Layer 6 of a small transformer language model trained on English Wikipedia (9 layers, counted from 0, width 128).
Take only the direct path to the model's output, skipping the later layers: a vector added to the residual stream pushes a token's score in proportion to its dot product with that token's output vector.

Output vectors of the tokens that the questions are about. A number n stands for (n - 500) times 0.0027.
"]": 439,643,846,430,343,613,454,563,331,304,506,502,636,560,663,448,664,515,410,579,471,555,529,627,363,686,842,433,308,751,644,416,490,494,610,635,554,421,547,340,440,555,327,638,585,531,584,586,558,464,494,551,587,244,64,457,577,513,473,436,723,388,356,363,367,333,281,544,606,617,750,671,390,610,524,490,498,480,273,457,594,509,520,236,391,402,291,627,590,453,722,636,387,556,708,592,233,422,553,514,390,364,672,472,688,632,556,390,545,759,530,272,366,450,498,563,435,704,299,427,559,307,522,506,157,390,583,476
"8": 429,631,496,465,482,630,502,517,325,499,448,649,510,502,490,414,523,385,574,617,440,655,562,608,450,504,484,463,700,453,533,647,616,399,540,614,628,427,416,585,511,523,450,433,493,367,526,513,499,595,485,595,400,529,432,429,463,626,378,249,470,459,469,360,467,471,382,600,389,625,436,459,507,363,527,658,334,539,462,567,553,346,532,612,608,424,515,676,585,527,509,405,598,598,433,549,249,499,471,352,458,427,568,408,529,545,366,494,361,600,368,515,412,636,406,504,508,582,650,628,449,640,451,601,374,605,551,469
"adian": 523,458,669,597,350,687,322,552,242,394,491,638,511,347,476,342,369,517,487,624,467,531,444,689,483,483,585,714,364,451,482,341,386,322,613,507,510,565,665,632,614,531,459,503,477,633,552,516,670,448,434,650,478,479,456,545,557,628,567,298,526,711,342,348,413,352,508,472,483,421,689,620,299,728,518,694,725,473,387,353,320,375,750,707,29,359,239,291,428,488,603,548,612,699,233,526,711,775,502,381,398,424,801,504,367,578,796,366,513,435,385,674,541,371,524,538,495,658,190,427,394,710,423,450,441,484,637,518
"ylum": 635,462,572,351,617,450,385,907,522,287,588,371,588,691,762,441,490,703,500,590,587,419,441,836,434,523,880,380,458,369,638,245,589,632,641,523,429,766,503,411,638,257,561,566,658,516,754,613,495,505,427,466,631,538,374,277,705,748,397,286,671,500,399,275,504,145,692,383,662,381,552,410,396,654,772,715,500,644,179,505,455,253,696,715,336,308,570,221,522,354,613,628,644,740,403,581,235,291,273,547,413,298,160,353,372,574,399,407,576,217,632,707,592,321,538,232,285,485,578,480,612,426,490,462,433,218,738,653
" contract": 722,717,523,369,601,509,561,403,467,386,795,631,614,423,549,536,495,601,347,492,562,460,470,343,229,321,472,475,485,479,597,406,510,439,626,421,376,474,449,608,611,448,407,432,453,468,717,422,754,408,481,538,314,495,415,411,433,620,535,619,513,472,432,488,165,474,505,632,528,472,538,691,455,544,566,491,713,462,526,360,409,594,427,377,414,298,527,414,426,371,659,668,535,648,507,607,322,271,425,586,690,618,342,540,580,659,577,461,340,550,439,620,421,442,536,589,301,530,586,382,615,559,588,380,545,495,542,637
"ves": 382,353,497,223,505,568,527,372,504,381,695,277,482,408,479,299,475,407,344,303,453,380,158,597,456,508,582,617,443,659,680,315,628,700,563,420,673,409,707,545,497,489,308,392,634,517,481,586,481,339,466,478,520,598,576,493,504,487,562,642,482,500,387,319,500,366,310,575,486,612,616,410,352,521,641,642,437,673,433,443,372,415,582,686,726,479,367,468,625,494,634,746,518,837,642,393,130,418,359,519,582,592,376,193,574,730,511,507,761,571,653,668,516,343,607,404,587,397,593,466,537,486,603,549,497,497,584,476
"arri": 609,630,682,435,635,422,373,510,711,623,654,555,354,447,794,727,349,482,435,595,395,473,458,591,323,464,615,505,584,486,568,364,454,363,578,420,480,522,682,523,186,326,575,816,374,466,567,441,482,704,397,494,430,494,418,532,586,466,498,478,558,516,460,506,515,633,513,536,462,653,639,553,310,578,504,553,577,498,375,471,342,355,441,530,282,593,471,402,239,475,490,421,386,680,534,582,396,269,314,430,551,856,365,538,532,812,494,539,329,616,452,665,294,320,636,296,351,687,397,424,559,548,372,471,399,409,586,858
"ober": 682,747,637,580,559,738,369,315,421,597,626,671,326,402,362,594,360,619,430,393,546,566,342,517,291,580,720,508,485,566,492,572,268,375,287,538,503,446,645,469,374,354,403,543,653,560,702,547,450,546,424,757,870,468,588,685,662,546,755,600,515,515,421,347,406,504,418,541,361,527,492,814,308,470,585,574,492,342,280,287,565,451,868,492,224,416,360,387,522,540,771,661,533,557,302,572,487,240,575,457,526,592,401,378,452,553,606,420,454,537,453,343,291,309,281,627,359,576,394,508,652,484,546,559,405,379,500,605
" medal": 506,566,737,579,435,661,570,609,451,477,774,561,246,419,633,463,454,551,540,482,474,626,552,686,321,481,654,623,348,572,466,401,341,495,610,485,514,454,387,711,635,319,450,308,589,584,655,298,308,529,444,636,507,527,421,416,628,686,677,517,471,343,292,384,545,539,499,428,491,629,616,399,404,551,495,600,514,381,324,438,246,575,457,514,453,239,341,618,515,307,543,465,535,685,447,450,557,281,482,586,694,363,378,424,607,614,577,328,499,266,502,401,401,625,758,485,492,518,390,562,644,718,405,647,438,501,626,453
"'": 538,576,571,409,459,562,194,417,499,670,409,596,541,502,549,547,608,436,502,555,434,390,182,452,519,675,472,351,261,587,551,477,606,602,403,502,459,449,649,411,554,321,571,413,479,490,534,516,573,404,553,529,714,592,449,771,587,650,355,526,331,320,479,432,575,574,450,436,598,536,641,415,416,670,609,495,520,629,499,533,499,518,383,236,538,236,416,572,632,524,526,517,575,605,541,712,552,705,444,486,305,546,730,595,557,328,457,324,552,433,257,569,380,463,438,617,495,406,402,526,585,580,346,549,438,430,536,628
"ged": 462,371,517,413,404,391,367,481,495,51,591,301,225,455,698,385,426,697,393,455,524,424,636,581,328,127,688,614,491,662,653,121,523,669,625,259,745,351,561,670,723,375,315,410,562,426,467,486,517,579,499,469,611,304,598,400,583,675,569,417,576,677,328,352,451,738,543,435,566,456,783,761,444,602,459,686,356,418,454,330,358,727,471,619,436,272,696,532,628,397,665,681,757,648,491,359,408,428,499,289,344,752,461,386,495,499,638,319,684,455,558,559,352,444,778,394,570,508,530,525,763,474,574,444,414,431,433,621
"bers": 469,404,766,509,625,600,412,528,663,358,574,278,577,503,527,207,165,460,440,505,601,421,405,605,410,315,548,499,685,410,648,207,338,664,569,532,732,452,589,503,460,697,402,804,621,690,633,503,620,480,412,341,635,526,428,453,495,468,538,507,431,598,537,337,452,476,511,410,604,427,562,424,248,326,690,500,527,559,547,426,221,591,438,591,443,406,290,642,499,470,599,698,380,616,681,516,285,397,207,585,496,656,476,447,534,546,572,474,484,614,604,682,480,492,590,636,237,488,336,351,500,616,477,643,423,519,445,617

Output weights of attention head 0. The head adds the sum of these rows, row i times number i of z. A number n stands for (n - 500) times 0.0013.
o0: 420,515,523,525,473,785,508,524,509,685,571,425,477,420,622,319,385,442,422,509,813,475,413,572,614,677,574,246,372,598,667,555,506,746,619,410,397,532,587,583,434,505,538,517,732,641,408,460,310,436,643,555,505,471,576,492,670,303,725,651,496,245,496,312,467,334,383,492,372,546,390,325,411,782,438,539,695,373,334,385,598,663,365,401,306,337,624,529,445,444,548,343,356,576,628,465,500,529,415,420,309,541,653,494,509,624,450,446,406,499,469,560,584,600,316,443,293,458,469,648,632,566,379,535,379,512,572,694
o1: 474,656,432,530,278,471,535,685,502,486,330,548,467,496,609,458,526,540,565,173,487,648,398,716,303,583,534,665,333,493,382,582,277,543,483,542,570,267,380,408,489,642,396,470,584,562,538,541,386,431,515,496,292,656,509,441,772,529,489,470,346,422,654,431,535,389,613,530,382,584,287,569,304,565,438,495,168,555,480,569,385,460,768,588,506,519,628,589,617,593,632,555,286,495,414,828,528,340,395,529,461,420,692,553,380,320,860,604,367,412,338,522,765,445,457,414,661,547,607,370,699,782,511,434,365,472,454,450
o2: 241,337,693,565,460,591,561,537,616,534,476,441,510,534,598,715,426,511,653,401,627,534,411,626,393,444,589,568,279,594,369,432,528,750,484,624,481,576,475,478,369,784,414,623,647,572,443,528,446,485,581,426,520,451,512,395,359,461,317,600,386,699,552,430,358,112,474,300,430,409,670,579,533,757,385,399,610,343,740,462,557,666,550,387,545,650,693,385,516,419,537,482,789,257,336,390,471,555,353,564,392,340,354,513,402,484,607,461,597,588,311,584,388,553,627,585,336,382,339,407,742,518,857,248,361,580,583,579
o3: 578,493,519,671,375,589,691,387,629,377,364,487,499,265,488,687,268,412,399,354,500,443,584,505,609,251,301,402,468,462,419,616,483,601,764,508,682,532,665,446,290,506,396,546,406,622,514,419,551,523,498,250,465,473,496,494,588,601,635,391,430,505,441,565,335,525,659,570,479,418,488,277,522,728,383,486,484,611,709,597,660,418,585,492,548,362,642,587,518,551,541,427,493,495,664,455,687,535,606,588,549,385,158,363,493,391,588,647,479,572,631,313,696,393,400,776,562,491,460,162,571,533,306,158,654,673,567,476
o4: 299,610,559,470,475,603,500,672,399,667,472,499,284,569,782,615,418,427,396,488,294,462,625,354,579,501,342,531,483,784,396,556,457,489,705,479,557,428,566,606,374,541,442,591,633,589,353,609,439,650,419,449,595,396,379,401,631,382,487,636,510,600,431,643,718,351,404,611,393,365,670,613,288,477,351,521,655,417,399,382,660,515,348,393,375,549,462,259,532,210,808,503,609,465,664,710,490,541,621,709,512,366,387,404,509,440,448,440,582,284,567,676,404,233,478,566,439,427,599,561,416,857,261,366,504,702,434,540
o5: 497,525,527,470,286,379,565,320,743,653,269,526,526,266,645,622,444,381,404,356,376,519,448,324,460,595,627,512,385,573,403,468,352,398,462,326,455,576,453,341,734,554,633,707,644,482,453,494,330,666,553,571,517,483,411,464,808,529,488,459,632,616,311,582,643,506,280,412,307,619,587,325,594,610,491,507,557,424,282,431,580,587,603,482,335,401,592,620,375,624,573,400,542,313,787,522,582,468,483,570,479,355,683,657,549,338,520,589,439,281,518,457,550,425,469,618,654,715,322,537,573,555,721,528,435,421,530,417
o6: 674,778,305,450,418,866,373,501,427,369,502,614,587,439,350,711,508,270,208,583,374,306,680,718,525,577,468,592,524,510,565,499,765,535,607,639,572,595,408,415,373,423,562,552,332,420,502,460,364,272,682,414,667,568,709,579,590,505,597,920,544,724,667,698,443,467,337,389,697,688,686,470,538,482,544,628,463,547,150,461,323,446,546,506,530,493,465,411,339,564,393,580,231,234,557,480,470,460,592,462,504,475,447,624,554,544,468,355,404,446,505,336,455,275,484,645,725,572,624,449,148,217,727,398,540,298,541,347
o7: 521,447,503,547,559,641,587,340,543,452,413,380,423,483,679,377,474,442,441,604,568,666,385,619,661,545,322,543,536,852,606,647,533,706,590,664,390,289,592,780,717,283,388,384,294,470,569,710,490,458,391,666,472,481,434,406,707,568,499,117,463,525,552,517,340,426,475,539,598,558,476,722,572,389,428,663,249,484,588,303,429,508,445,629,390,556,408,523,477,683,258,405,613,642,418,548,354,433,705,285,359,305,531,465,610,388,204,480,446,553,524,566,521,428,551,334,569,600,583,321,531,592,488,515,485,379,678,415
o8: 684,530,477,653,484,506,287,474,409,407,410,512,552,661,489,547,268,453,376,679,586,266,306,490,546,559,435,569,325,565,696,482,495,441,457,667,505,673,546,344,665,370,261,302,467,467,619,577,467,516,428,304,615,504,401,390,520,547,438,558,447,460,425,404,563,699,417,594,494,433,504,480,379,326,525,478,592,627,322,503,402,381,500,512,235,610,501,576,649,472,669,499,765,598,566,381,368,461,262,651,485,821,628,394,542,668,726,402,510,433,480,590,535,388,523,820,523,497,508,585,422,514,302,486,506,479,757,516
o9: 353,383,710,501,486,640,534,445,425,454,673,510,447,351,450,300,505,617,461,643,636,407,337,528,476,586,542,444,271,467,712,519,388,414,727,692,360,581,659,330,486,416,569,679,375,406,484,610,658,608,501,626,564,496,485,378,676,800,513,470,604,472,524,606,522,325,608,440,270,467,533,474,140,580,753,400,390,512,428,632,419,375,618,600,454,513,395,575,628,446,386,493,516,636,605,635,381,474,468,418,281,337,594,454,700,733,512,304,435,463,765,412,256,631,358,516,297,512,347,681,355,553,473,378,468,582,497,546
o10: 459,534,429,342,607,580,636,496,463,402,603,217,358,350,400,569,303,296,540,474,242,463,397,665,500,560,419,631,315,478,365,460,740,684,483,717,426,553,602,423,456,411,764,460,492,415,633,458,604,181,293,407,516,509,391,573,488,736,564,712,662,176,671,691,585,408,568,528,724,615,564,382,461,476,683,364,580,274,495,290,438,750,434,486,268,305,452,710,660,432,518,688,585,532,469,278,540,252,473,424,526,285,533,539,407,463,516,647,409,683,701,663,659,665,272,626,521,477,472,571,460,721,396,527,675,427,630,428
o11: 419,588,347,864,831,628,397,489,502,485,438,443,357,532,524,353,531,523,686,559,347,237,499,413,358,418,619,775,440,498,374,700,283,633,519,710,351,237,534,483,534,726,434,290,503,522,566,428,392,576,489,475,527,611,517,788,340,444,728,564,664,553,352,505,352,481,564,586,591,604,480,462,506,551,505,427,600,520,709,428,480,354,228,637,418,693,537,666,517,568,421,651,384,476,539,633,309,446,379,313,459,684,458,606,374,396,645,546,459,410,419,369,698,567,366,394,379,385,672,487,363,450,605,420,359,565,490,521
o12: 462,323,541,458,764,580,370,614,312,328,144,325,479,654,302,612,694,540,555,602,470,462,511,599,570,435,642,814,469,450,534,568,429,386,548,687,376,487,371,370,371,695,685,477,639,483,412,570,634,290,423,421,526,620,441,540,614,403,451,431,279,292,372,519,576,490,466,538,705,455,637,577,628,412,561,449,453,581,604,460,601,452,535,387,546,350,461,724,235,703,307,335,476,307,533,362,590,621,715,541,396,420,486,338,542,573,606,668,393,584,461,292,484,619,366,496,479,467,735,435,702,509,554,662,257,613,624,433
o13: 593,549,566,455,462,564,487,676,639,564,427,618,821,452,460,633,272,714,677,299,693,650,662,619,558,659,434,394,374,209,653,687,457,414,521,458,418,375,420,788,524,338,439,429,463,319,434,546,678,540,458,556,404,475,610,488,748,447,484,599,147,386,268,380,322,585,213,636,473,652,368,506,251,585,667,375,432,337,442,539,452,570,714,513,383,515,543,551,798,362,502,668,725,459,417,407,337,712,652,508,481,562,426,424,368,523,489,266,523,499,500,545,313,631,412,670,365,599,460,405,422,486,336,454,420,487,478,646
o14: 368,371,538,936,542,690,557,388,624,504,371,203,557,592,248,647,814,621,621,442,408,604,375,642,543,346,478,501,582,541,609,664,369,396,424,368,375,651,390,245,755,571,447,429,605,628,599,601,558,363,642,572,395,635,317,421,560,391,423,389,625,586,507,251,590,529,548,496,682,686,485,183,574,231,286,550,375,377,450,490,398,643,737,648,539,584,465,550,316,419,654,490,455,294,508,465,409,570,580,464,538,499,433,571,215,478,322,686,582,494,391,290,469,419,564,348,637,536,685,592,314,648,762,652,443,687,399,284
o15: 431,445,552,581,362,401,390,415,762,481,506,482,431,429,465,526,516,326,579,389,577,307,372,509,702,468,311,676,415,531,553,496,402,584,455,517,352,512,358,459,201,356,765,656,412,785,368,529,395,611,410,418,513,731,488,339,576,547,500,598,699,602,500,425,532,610,580,605,683,575,630,519,518,468,438,277,581,417,579,490,442,421,430,459,469,351,489,482,423,623,379,585,365,398,383,578,507,361,372,555,569,734,610,448,541,742,442,576,274,563,724,544,410,511,581,253,737,535,650,473,529,528,691,594,432,318,480,429
o16: 334,383,346,446,508,485,435,367,500,445,725,496,569,420,607,374,315,392,559,646,543,609,541,474,498,594,301,367,500,578,970,560,683,638,668,513,566,502,473,533,525,502,703,371,423,605,801,438,292,609,442,256,485,633,410,654,768,388,316,447,474,294,529,303,444,526,492,654,593,388,546,430,654,462,393,674,314,402,523,768,478,355,497,497,579,409,547,786,813,246,640,662,427,442,443,534,124,250,352,484,527,180,585,335,728,443,524,414,494,733,400,743,621,408,331,827,521,454,444,583,486,464,393,561,298,676,399,474
o17: 381,537,541,350,578,431,458,423,512,537,728,464,736,591,360,437,586,675,563,556,400,510,539,649,636,511,528,206,607,647,476,699,381,495,617,561,577,561,343,405,465,777,546,374,440,625,607,511,359,531,315,551,352,478,753,493,380,505,256,505,731,702,449,477,495,658,451,374,522,602,395,433,496,601,465,308,468,458,252,282,577,532,549,309,424,494,549,548,463,737,524,596,489,556,445,447,569,595,646,308,701,499,605,528,378,380,519,438,489,192,405,638,478,413,535,619,401,487,714,346,458,415,248,418,585,388,581,496
o18: 701,415,593,561,651,561,706,262,645,306,488,415,671,372,515,661,396,456,504,520,545,503,492,480,261,439,726,443,451,482,548,454,514,466,388,479,418,417,567,355,413,317,514,407,330,597,389,510,561,600,287,496,585,706,647,738,582,551,605,302,245,459,337,575,681,557,680,472,444,493,658,521,692,613,326,736,635,512,279,377,666,653,365,469,623,496,720,356,495,346,579,536,485,461,249,646,646,510,521,594,468,325,814,364,376,514,653,298,336,382,630,455,647,325,446,631,351,661,146,472,485,507,525,305,751,497,425,489
o19: 300,514,550,511,617,398,605,475,326,508,368,631,438,260,389,380,598,583,581,565,387,750,395,328,491,679,361,475,614,495,582,438,625,476,394,771,476,386,449,593,541,638,464,477,458,481,365,432,597,538,551,565,402,361,266,549,641,713,300,530,558,445,521,498,520,593,373,452,297,658,535,701,637,521,525,241,602,591,539,512,521,664,388,574,700,639,541,579,455,488,448,591,425,593,550,445,412,276,538,579,513,780,612,601,582,573,396,467,190,427,466,390,399,465,537,523,440,704,413,646,163,554,283,574,458,626,443,381
o20: 596,397,507,429,517,313,477,710,667,371,596,547,383,305,638,499,311,629,586,580,264,446,552,383,558,699,406,461,547,567,502,589,543,830,519,361,438,155,395,412,555,242,571,388,393,545,603,463,492,595,350,588,767,707,685,472,452,498,383,618,362,379,601,710,579,540,399,622,283,631,514,387,482,401,523,351,518,396,320,458,575,569,589,580,341,352,703,296,638,339,451,451,582,506,463,523,452,417,765,524,586,712,437,336,601,537,469,618,542,538,486,456,398,520,356,468,683,465,548,589,459,449,411,428,535,626,610,435
o21: 345,522,211,307,569,497,508,459,567,463,483,486,207,544,589,411,382,516,638,342,592,640,434,680,800,422,319,652,634,456,578,708,528,518,378,444,463,539,476,656,627,504,331,409,572,330,694,527,444,625,465,597,480,619,458,591,513,436,374,516,446,650,366,824,558,645,636,537,458,527,618,530,422,241,371,864,207,512,529,441,364,703,414,391,744,468,558,684,394,396,656,477,216,653,594,609,509,364,358,419,286,354,322,242,457,433,434,478,660,354,450,567,527,557,342,493,604,678,599,733,292,441,636,441,456,524,485,742
o22: 401,593,525,382,522,703,334,546,482,413,361,558,309,635,465,612,572,490,698,526,488,557,585,503,227,452,585,315,809,690,309,597,562,261,315,696,615,612,381,394,660,429,487,569,509,685,365,521,290,456,426,693,300,509,450,510,495,598,675,445,464,543,554,335,365,463,425,445,506,458,441,422,221,735,558,648,452,366,598,489,585,397,496,472,649,528,663,464,233,247,432,331,553,412,229,484,494,430,536,476,450,554,678,571,534,571,372,649,577,452,621,646,587,536,563,569,691,421,521,621,444,436,552,570,472,492,548,410
o23: 429,493,645,385,809,593,520,517,356,471,481,645,590,374,284,262,201,444,642,427,389,483,451,395,563,466,619,603,464,437,764,726,538,615,521,390,438,670,664,634,720,395,459,573,490,516,460,429,330,345,534,476,532,385,758,477,405,680,420,519,514,605,727,315,495,316,604,443,218,499,441,472,455,414,515,645,620,619,548,445,197,442,582,526,469,621,373,433,509,494,673,414,587,460,322,394,665,453,480,647,281,470,329,559,362,629,420,692,248,324,640,556,306,506,699,589,638,285,752,607,637,752,379,526,442,514,354,545
o24: 564,568,541,684,579,326,629,715,571,512,482,700,448,277,509,414,609,487,339,444,257,477,283,569,356,692,407,452,395,416,749,730,635,487,480,613,437,498,465,317,435,336,477,382,666,486,539,412,559,373,572,710,580,466,305,696,626,416,516,485,635,332,314,532,611,369,575,485,502,552,439,577,524,621,332,584,366,273,453,583,529,436,432,521,479,351,475,547,592,548,781,571,370,674,335,338,597,398,752,718,613,404,414,587,633,521,540,394,505,468,475,433,215,523,492,561,519,513,369,375,574,520,283,513,526,673,608,532
o25: 519,538,560,385,598,516,535,367,609,470,260,798,576,569,518,628,365,508,363,512,512,415,438,461,459,402,870,564,364,338,551,400,450,545,350,602,468,704,267,251,659,523,521,464,474,531,311,425,447,541,453,132,227,406,587,378,631,464,459,550,396,758,776,409,544,437,344,494,558,387,262,326,656,491,395,562,830,384,439,569,685,285,539,485,710,707,478,268,393,397,475,637,567,668,625,698,599,490,586,514,752,690,393,546,680,273,167,467,571,408,651,229,641,640,442,378,314,481,735,582,439,683,648,559,494,611,506,394
o26: 481,584,162,559,650,460,731,419,610,543,495,647,642,659,548,641,417,619,281,524,424,273,542,327,676,611,608,575,416,449,457,537,494,499,473,477,656,547,645,344,447,629,564,557,379,471,334,421,692,395,231,679,573,590,398,291,517,406,320,366,456,389,414,388,672,508,447,771,360,457,527,486,440,527,360,655,380,187,626,433,637,493,408,573,525,542,539,377,337,427,492,491,444,461,402,557,739,823,625,270,635,481,745,523,407,177,549,592,383,372,477,625,594,715,619,505,407,469,428,637,716,424,685,221,225,732,484,544
o27: 595,559,422,570,406,448,551,618,480,401,553,357,484,348,585,624,629,506,536,582,643,441,512,586,426,604,333,777,790,262,297,698,419,460,559,422,340,547,431,804,522,567,453,415,375,458,799,544,258,559,298,275,406,440,835,573,416,561,425,538,499,142,418,525,660,477,414,376,444,489,659,476,292,757,251,521,510,607,532,495,355,525,675,384,565,471,456,388,465,613,532,382,467,565,424,570,584,364,585,492,608,571,404,316,508,847,484,748,531,613,429,381,474,480,629,534,521,561,578,464,334,592,465,483,394,656,540,230
o28: 535,408,708,401,554,562,686,617,504,591,455,395,516,586,504,335,569,535,453,717,523,534,710,380,641,406,328,501,425,616,557,461,585,505,489,518,478,618,636,517,417,735,182,575,507,395,534,435,456,525,339,607,552,533,367,425,605,400,600,452,613,628,529,596,538,441,671,369,774,207,527,435,425,692,682,622,428,670,403,506,528,521,385,685,595,555,350,464,591,176,478,513,323,447,495,382,576,349,394,606,402,466,481,768,448,276,411,672,334,331,263,533,660,600,584,611,774,331,475,282,400,428,445,377,351,554,574,335
o29: 619,326,326,587,380,552,675,591,504,605,639,401,284,561,492,535,527,566,322,489,512,468,525,524,342,564,524,428,665,331,481,300,330,581,399,565,646,491,347,343,269,573,492,345,545,437,368,462,397,428,362,534,561,594,531,548,644,476,520,514,677,640,477,437,541,723,490,389,590,511,527,540,436,424,395,654,691,655,868,541,389,559,755,378,404,586,440,501,502,381,393,668,432,536,566,361,573,480,691,678,389,431,366,602,512,344,434,547,694,239,677,305,556,554,574,734,373,387,597,520,465,420,557,426,523,428,387,510
o30: 494,551,302,262,783,598,498,354,519,648,526,356,533,599,442,569,669,381,483,468,461,530,568,315,534,534,673,732,441,339,346,395,544,480,144,524,390,606,537,336,304,428,512,663,460,677,736,733,737,521,577,697,633,436,312,306,388,512,734,475,376,599,814,417,418,531,153,322,540,525,375,599,524,498,330,656,623,553,395,710,489,567,467,665,560,560,662,506,562,625,478,445,452,424,693,388,427,545,365,423,579,606,613,301,512,334,594,632,526,538,361,336,439,343,615,471,330,248,387,395,330,491,594,484,543,518,572,669
o31: 431,261,401,597,552,523,420,586,489,626,694,346,756,368,238,458,459,404,428,452,398,375,332,631,383,514,578,445,692,421,570,484,472,594,425,570,575,409,605,466,242,373,682,773,530,263,602,647,518,434,429,572,613,538,426,477,409,579,703,319,450,589,371,491,436,528,420,568,380,420,593,552,325,580,529,396,654,507,506,408,652,385,588,414,636,349,394,391,393,560,765,824,556,598,519,526,415,281,232,567,585,509,548,697,449,513,290,446,519,561,519,484,657,572,392,528,667,410,765,422,378,561,392,505,785,626,370,447

Each question shows a token from some text and the vector z that the head gathered there. A number n stands for (n - 500) times 0.008.

" S": 651,444,592,605,503,406,536,557,431,823,685,455,410,623,335,430,665,471,553,553,600,499,338,459,563,324,396,508,431,437,435,658
Which two tokens does it push up most, strongest first? "]", "ves"

"ia": 676,530,440,426,609,487,526,550,527,722,694,313,229,715,281,538,734,444,400,454,602,528,404,592,531,279,351,439,456,239,405,682
Which three tokens does it push up most, strongest first? "ves", "ylum", "'"

" the": 635,429,540,521,500,437,474,602,553,636,669,445,323,659,342,523,623,493,525,473,670,509,425,449,592,332,459,496,412,305,382,523
Pushed up most: "'"

" on": 608,446,474,549,480,456,509,661,557,584,640,476,251,756,350,563,619,592,515,511,738,451,385,402,612,380,580,482,360,344,369,498
Which two tokens does it push up most, strongest first? "'", " contract"

" c": 654,424,521,543,522,450,469,533,556,675,726,383,467,748,468,524,671,526,343,566,551,405,192,539,720,465,249,370,485,428,242,391
Pushed up most: "]"

"y": 637,454,275,542,586,491,412,697,555,794,652,317,261,790,171,479,757,478,589,535,645,599,462,506,641,309,417,361,401,218,369,473
Pushed up most: "'"

" he": 631,426,514,483,518,459,480,601,564,688,672,378,343,677,326,531,696,474,519,442,643,490,406,547,597,365,374,501,424,328,387,537
Pushed up most: "ylum"

"ers": 724,450,438,493,554,427,484,633,623,747,679,334,298,698,362,588,746,482,481,498,592,610,444,646,617,316,363,534,380,423,298,551
Which three tokens does it push up most, strongest first? " medal", "ves", "ylum"

"le": 653,531,443,435,528,473,461,587,657,677,693,504,274,809,286,560,627,521,433,539,767,609,550,457,657,289,476,362,475,327,340,530
Which three tokens does it push up most, strongest first? "'", " medal", "ober"

" Chinese": 525,418,682,463,507,476,433,670,526,671,643,334,290,607,299,432,640,433,507,452,604,571,443,563,460,197,373,564,505,386,447,509
Pushed up most: "ged"

"ie": 649,551,372,534,600,476,516,639,551,697,625,377,227,766,161,470,742,469,591,549,592,466,469,506,635,398,475,366,497,285,374,555
Pushed up most: "'"

" ": 626,373,528,498,506,384,387,547,614,557,814,438,329,718,401,560,718,419,520,437,679,512,385,359,597,307,348,618,366,462,407,612
Pushed up most: "ves"

".": 697,415,407,482,515,424,485,626,510,614,601,401,294,714,258,474,730,413,547,512,619,439,460,492,700,367,402,441,388,413,344,581
Which two tokens does it push up most, strongest first? "'", " medal"

"8": 515,545,361,450,561,403,439,771,537,755,531,391,401,753,431,579,800,404,454,584,661,679,533,563,648,406,389,610,343,248,272,432
Which three tokens does it push up most, strongest first? "8", " medal", "ves"

" As": 649,516,515,483,503,453,492,563,550,720,680,339,244,746,418,547,688,496,485,451,644,531,345,615,599,246,350,451,366,329,371,647
Which two tokens does it push up most, strongest first? "ves", "ylum"

" Wilson": 704,507,465,464,551,312,460,603,622,852,703,282,201,741,181,426,697,461,457,471,623,595,480,715,611,233,337,503,360,325,389,487
Which three tokens does it push up most, strongest first? "ylum", " medal", "ves"

" In": 684,482,555,502,452,419,462,571,548,686,662,452,366,624,353,577,568,476,485,444,654,451,270,505,579,255,372,531,433,362,426,579
Pushed up most: "ves"

" |": 654,426,456,478,516,486,441,589,567,633,703,388,341,650,353,495,750,438,529,457,652,488,400,488,620,351,346,546,413,355,388,524
Pushed up most: " medal"

"2": 574,456,508,526,583,537,458,477,598,583,677,504,262,772,393,513,686,462,555,465,668,440,389,392,526,487,353,616,238,484,447,692
Pushed up most: "ober"

"ica": 639,562,360,451,685,489,429,633,548,833,626,242,98,751,120,480,725,411,446,348,771,572,545,575,557,304,482,514,440,234,405,596
Pushed up most: "ylum"

" Bl": 611,445,475,544,436,404,483,424,485,621,752,311,325,748,113,355,478,397,613,541,448,421,389,524,628,411,329,528,556,402,350,526
Pushed up most: " contract"

" W": 581,325,480,585,451,503,454,578,532,711,721,326,372,764,252,329,630,441,525,587,623,430,350,576,612,352,366,401,379,503,321,471
Pushed up most: "'"

"1": 511,508,368,464,604,523,468,539,519,654,630,447,210,628,339,647,662,386,581,559,691,521,490,329,579,386,323,704,283,346,382,626
Pushed up most: "arri"

" record": 594,397,496,479,520,440,500,635,551,684,673,352,350,673,344,493,677,476,513,439,650,468,396,517,590,334,354,494,414,397,365,542
Pushed up most: "ylum"

"7": 542,579,349,453,573,430,399,788,553,786,533,405,399,768,404,598,814,393,439,595,640,719,569,573,679,415,416,615,340,214,261,394
Which two tokens does it push up most, strongest first? "8", " medal"

"0": 626,389,302,413,711,490,339,477,509,684,514,178,339,672,333,620,608,462,523,459,729,597,503,575,608,346,361,816,351,323,139,352
Pushed up most: " medal"

"ot": 623,502,364,572,587,461,569,712,606,865,758,524,221,704,314,605,745,513,399,495,737,409,460,501,677,404,403,374,339,465,345,603
Pushed up most: "ves"

" De": 772,483,467,449,489,454,562,461,496,631,756,475,329,580,120,637,553,328,450,448,539,493,337,541,531,381,493,557,434,422,499,461
Pushed up most: "arri"

"ette": 607,564,401,435,546,454,456,723,658,841,743,342,249,712,250,446,880,310,342,433,633,543,520,490,603,433,409,476,455,349,329,461
Pushed up most: "ylum"

"r": 663,294,466,528,714,394,539,583,552,866,784,502,441,789,375,472,772,458,537,625,610,481,407,397,675,339,508,557,698,479,430,652
Pushed up most: "]"

"a": 645,427,472,529,614,438,474,581,551,906,723,262,284,699,237,524,746,374,496,428,767,481,484,493,549,236,463,501,563,395,471,569
Pushed up most: "ylum"

"ities": 603,459,500,406,517,463,508,499,537,754,643,322,363,791,396,487,726,448,429,509,592,495,238,448,570,318,308,518,427,390,302,540
Pushed up most: "]"

"ak": 719,449,523,692,635,389,366,594,683,779,614,337,237,732,338,461,713,539,593,351,507,394,439,641,538,231,394,555,445,430,474,712
Pushed up most: "ylum"

",": 653,397,464,473,508,465,472,605,544,687,699,384,305,685,309,486,695,454,526,428,637,478,422,542,627,325,352,539,425,351,327,503
Pushed up most: " medal"

"aya": 634,372,409,612,686,472,444,785,561,809,664,271,200,592,194,431,700,375,533,468,684,526,444,625,501,231,271,550,397,231,505,514
Pushed up most: "ves"

" st": 606,424,515,518,504,444,476,578,584,677,690,374,395,711,340,538,697,441,494,413,583,480,375,561,589,366,379,494,439,351,349,523
Pushed up most: "ylum"

" which": 623,433,492,453,440,424,440,542,601,678,705,337,338,616,250,555,582,465,636,420,633,423,481,536,615,421,313,556,493,386,385,523
Pushed up most: "ylum"

"um": 639,416,474,515,550,438,521,577,563,724,679,360,331,708,330,484,680,460,528,453,624,482,376,529,584,380,374,534,459,372,390,577
Pushed up most: "ylum"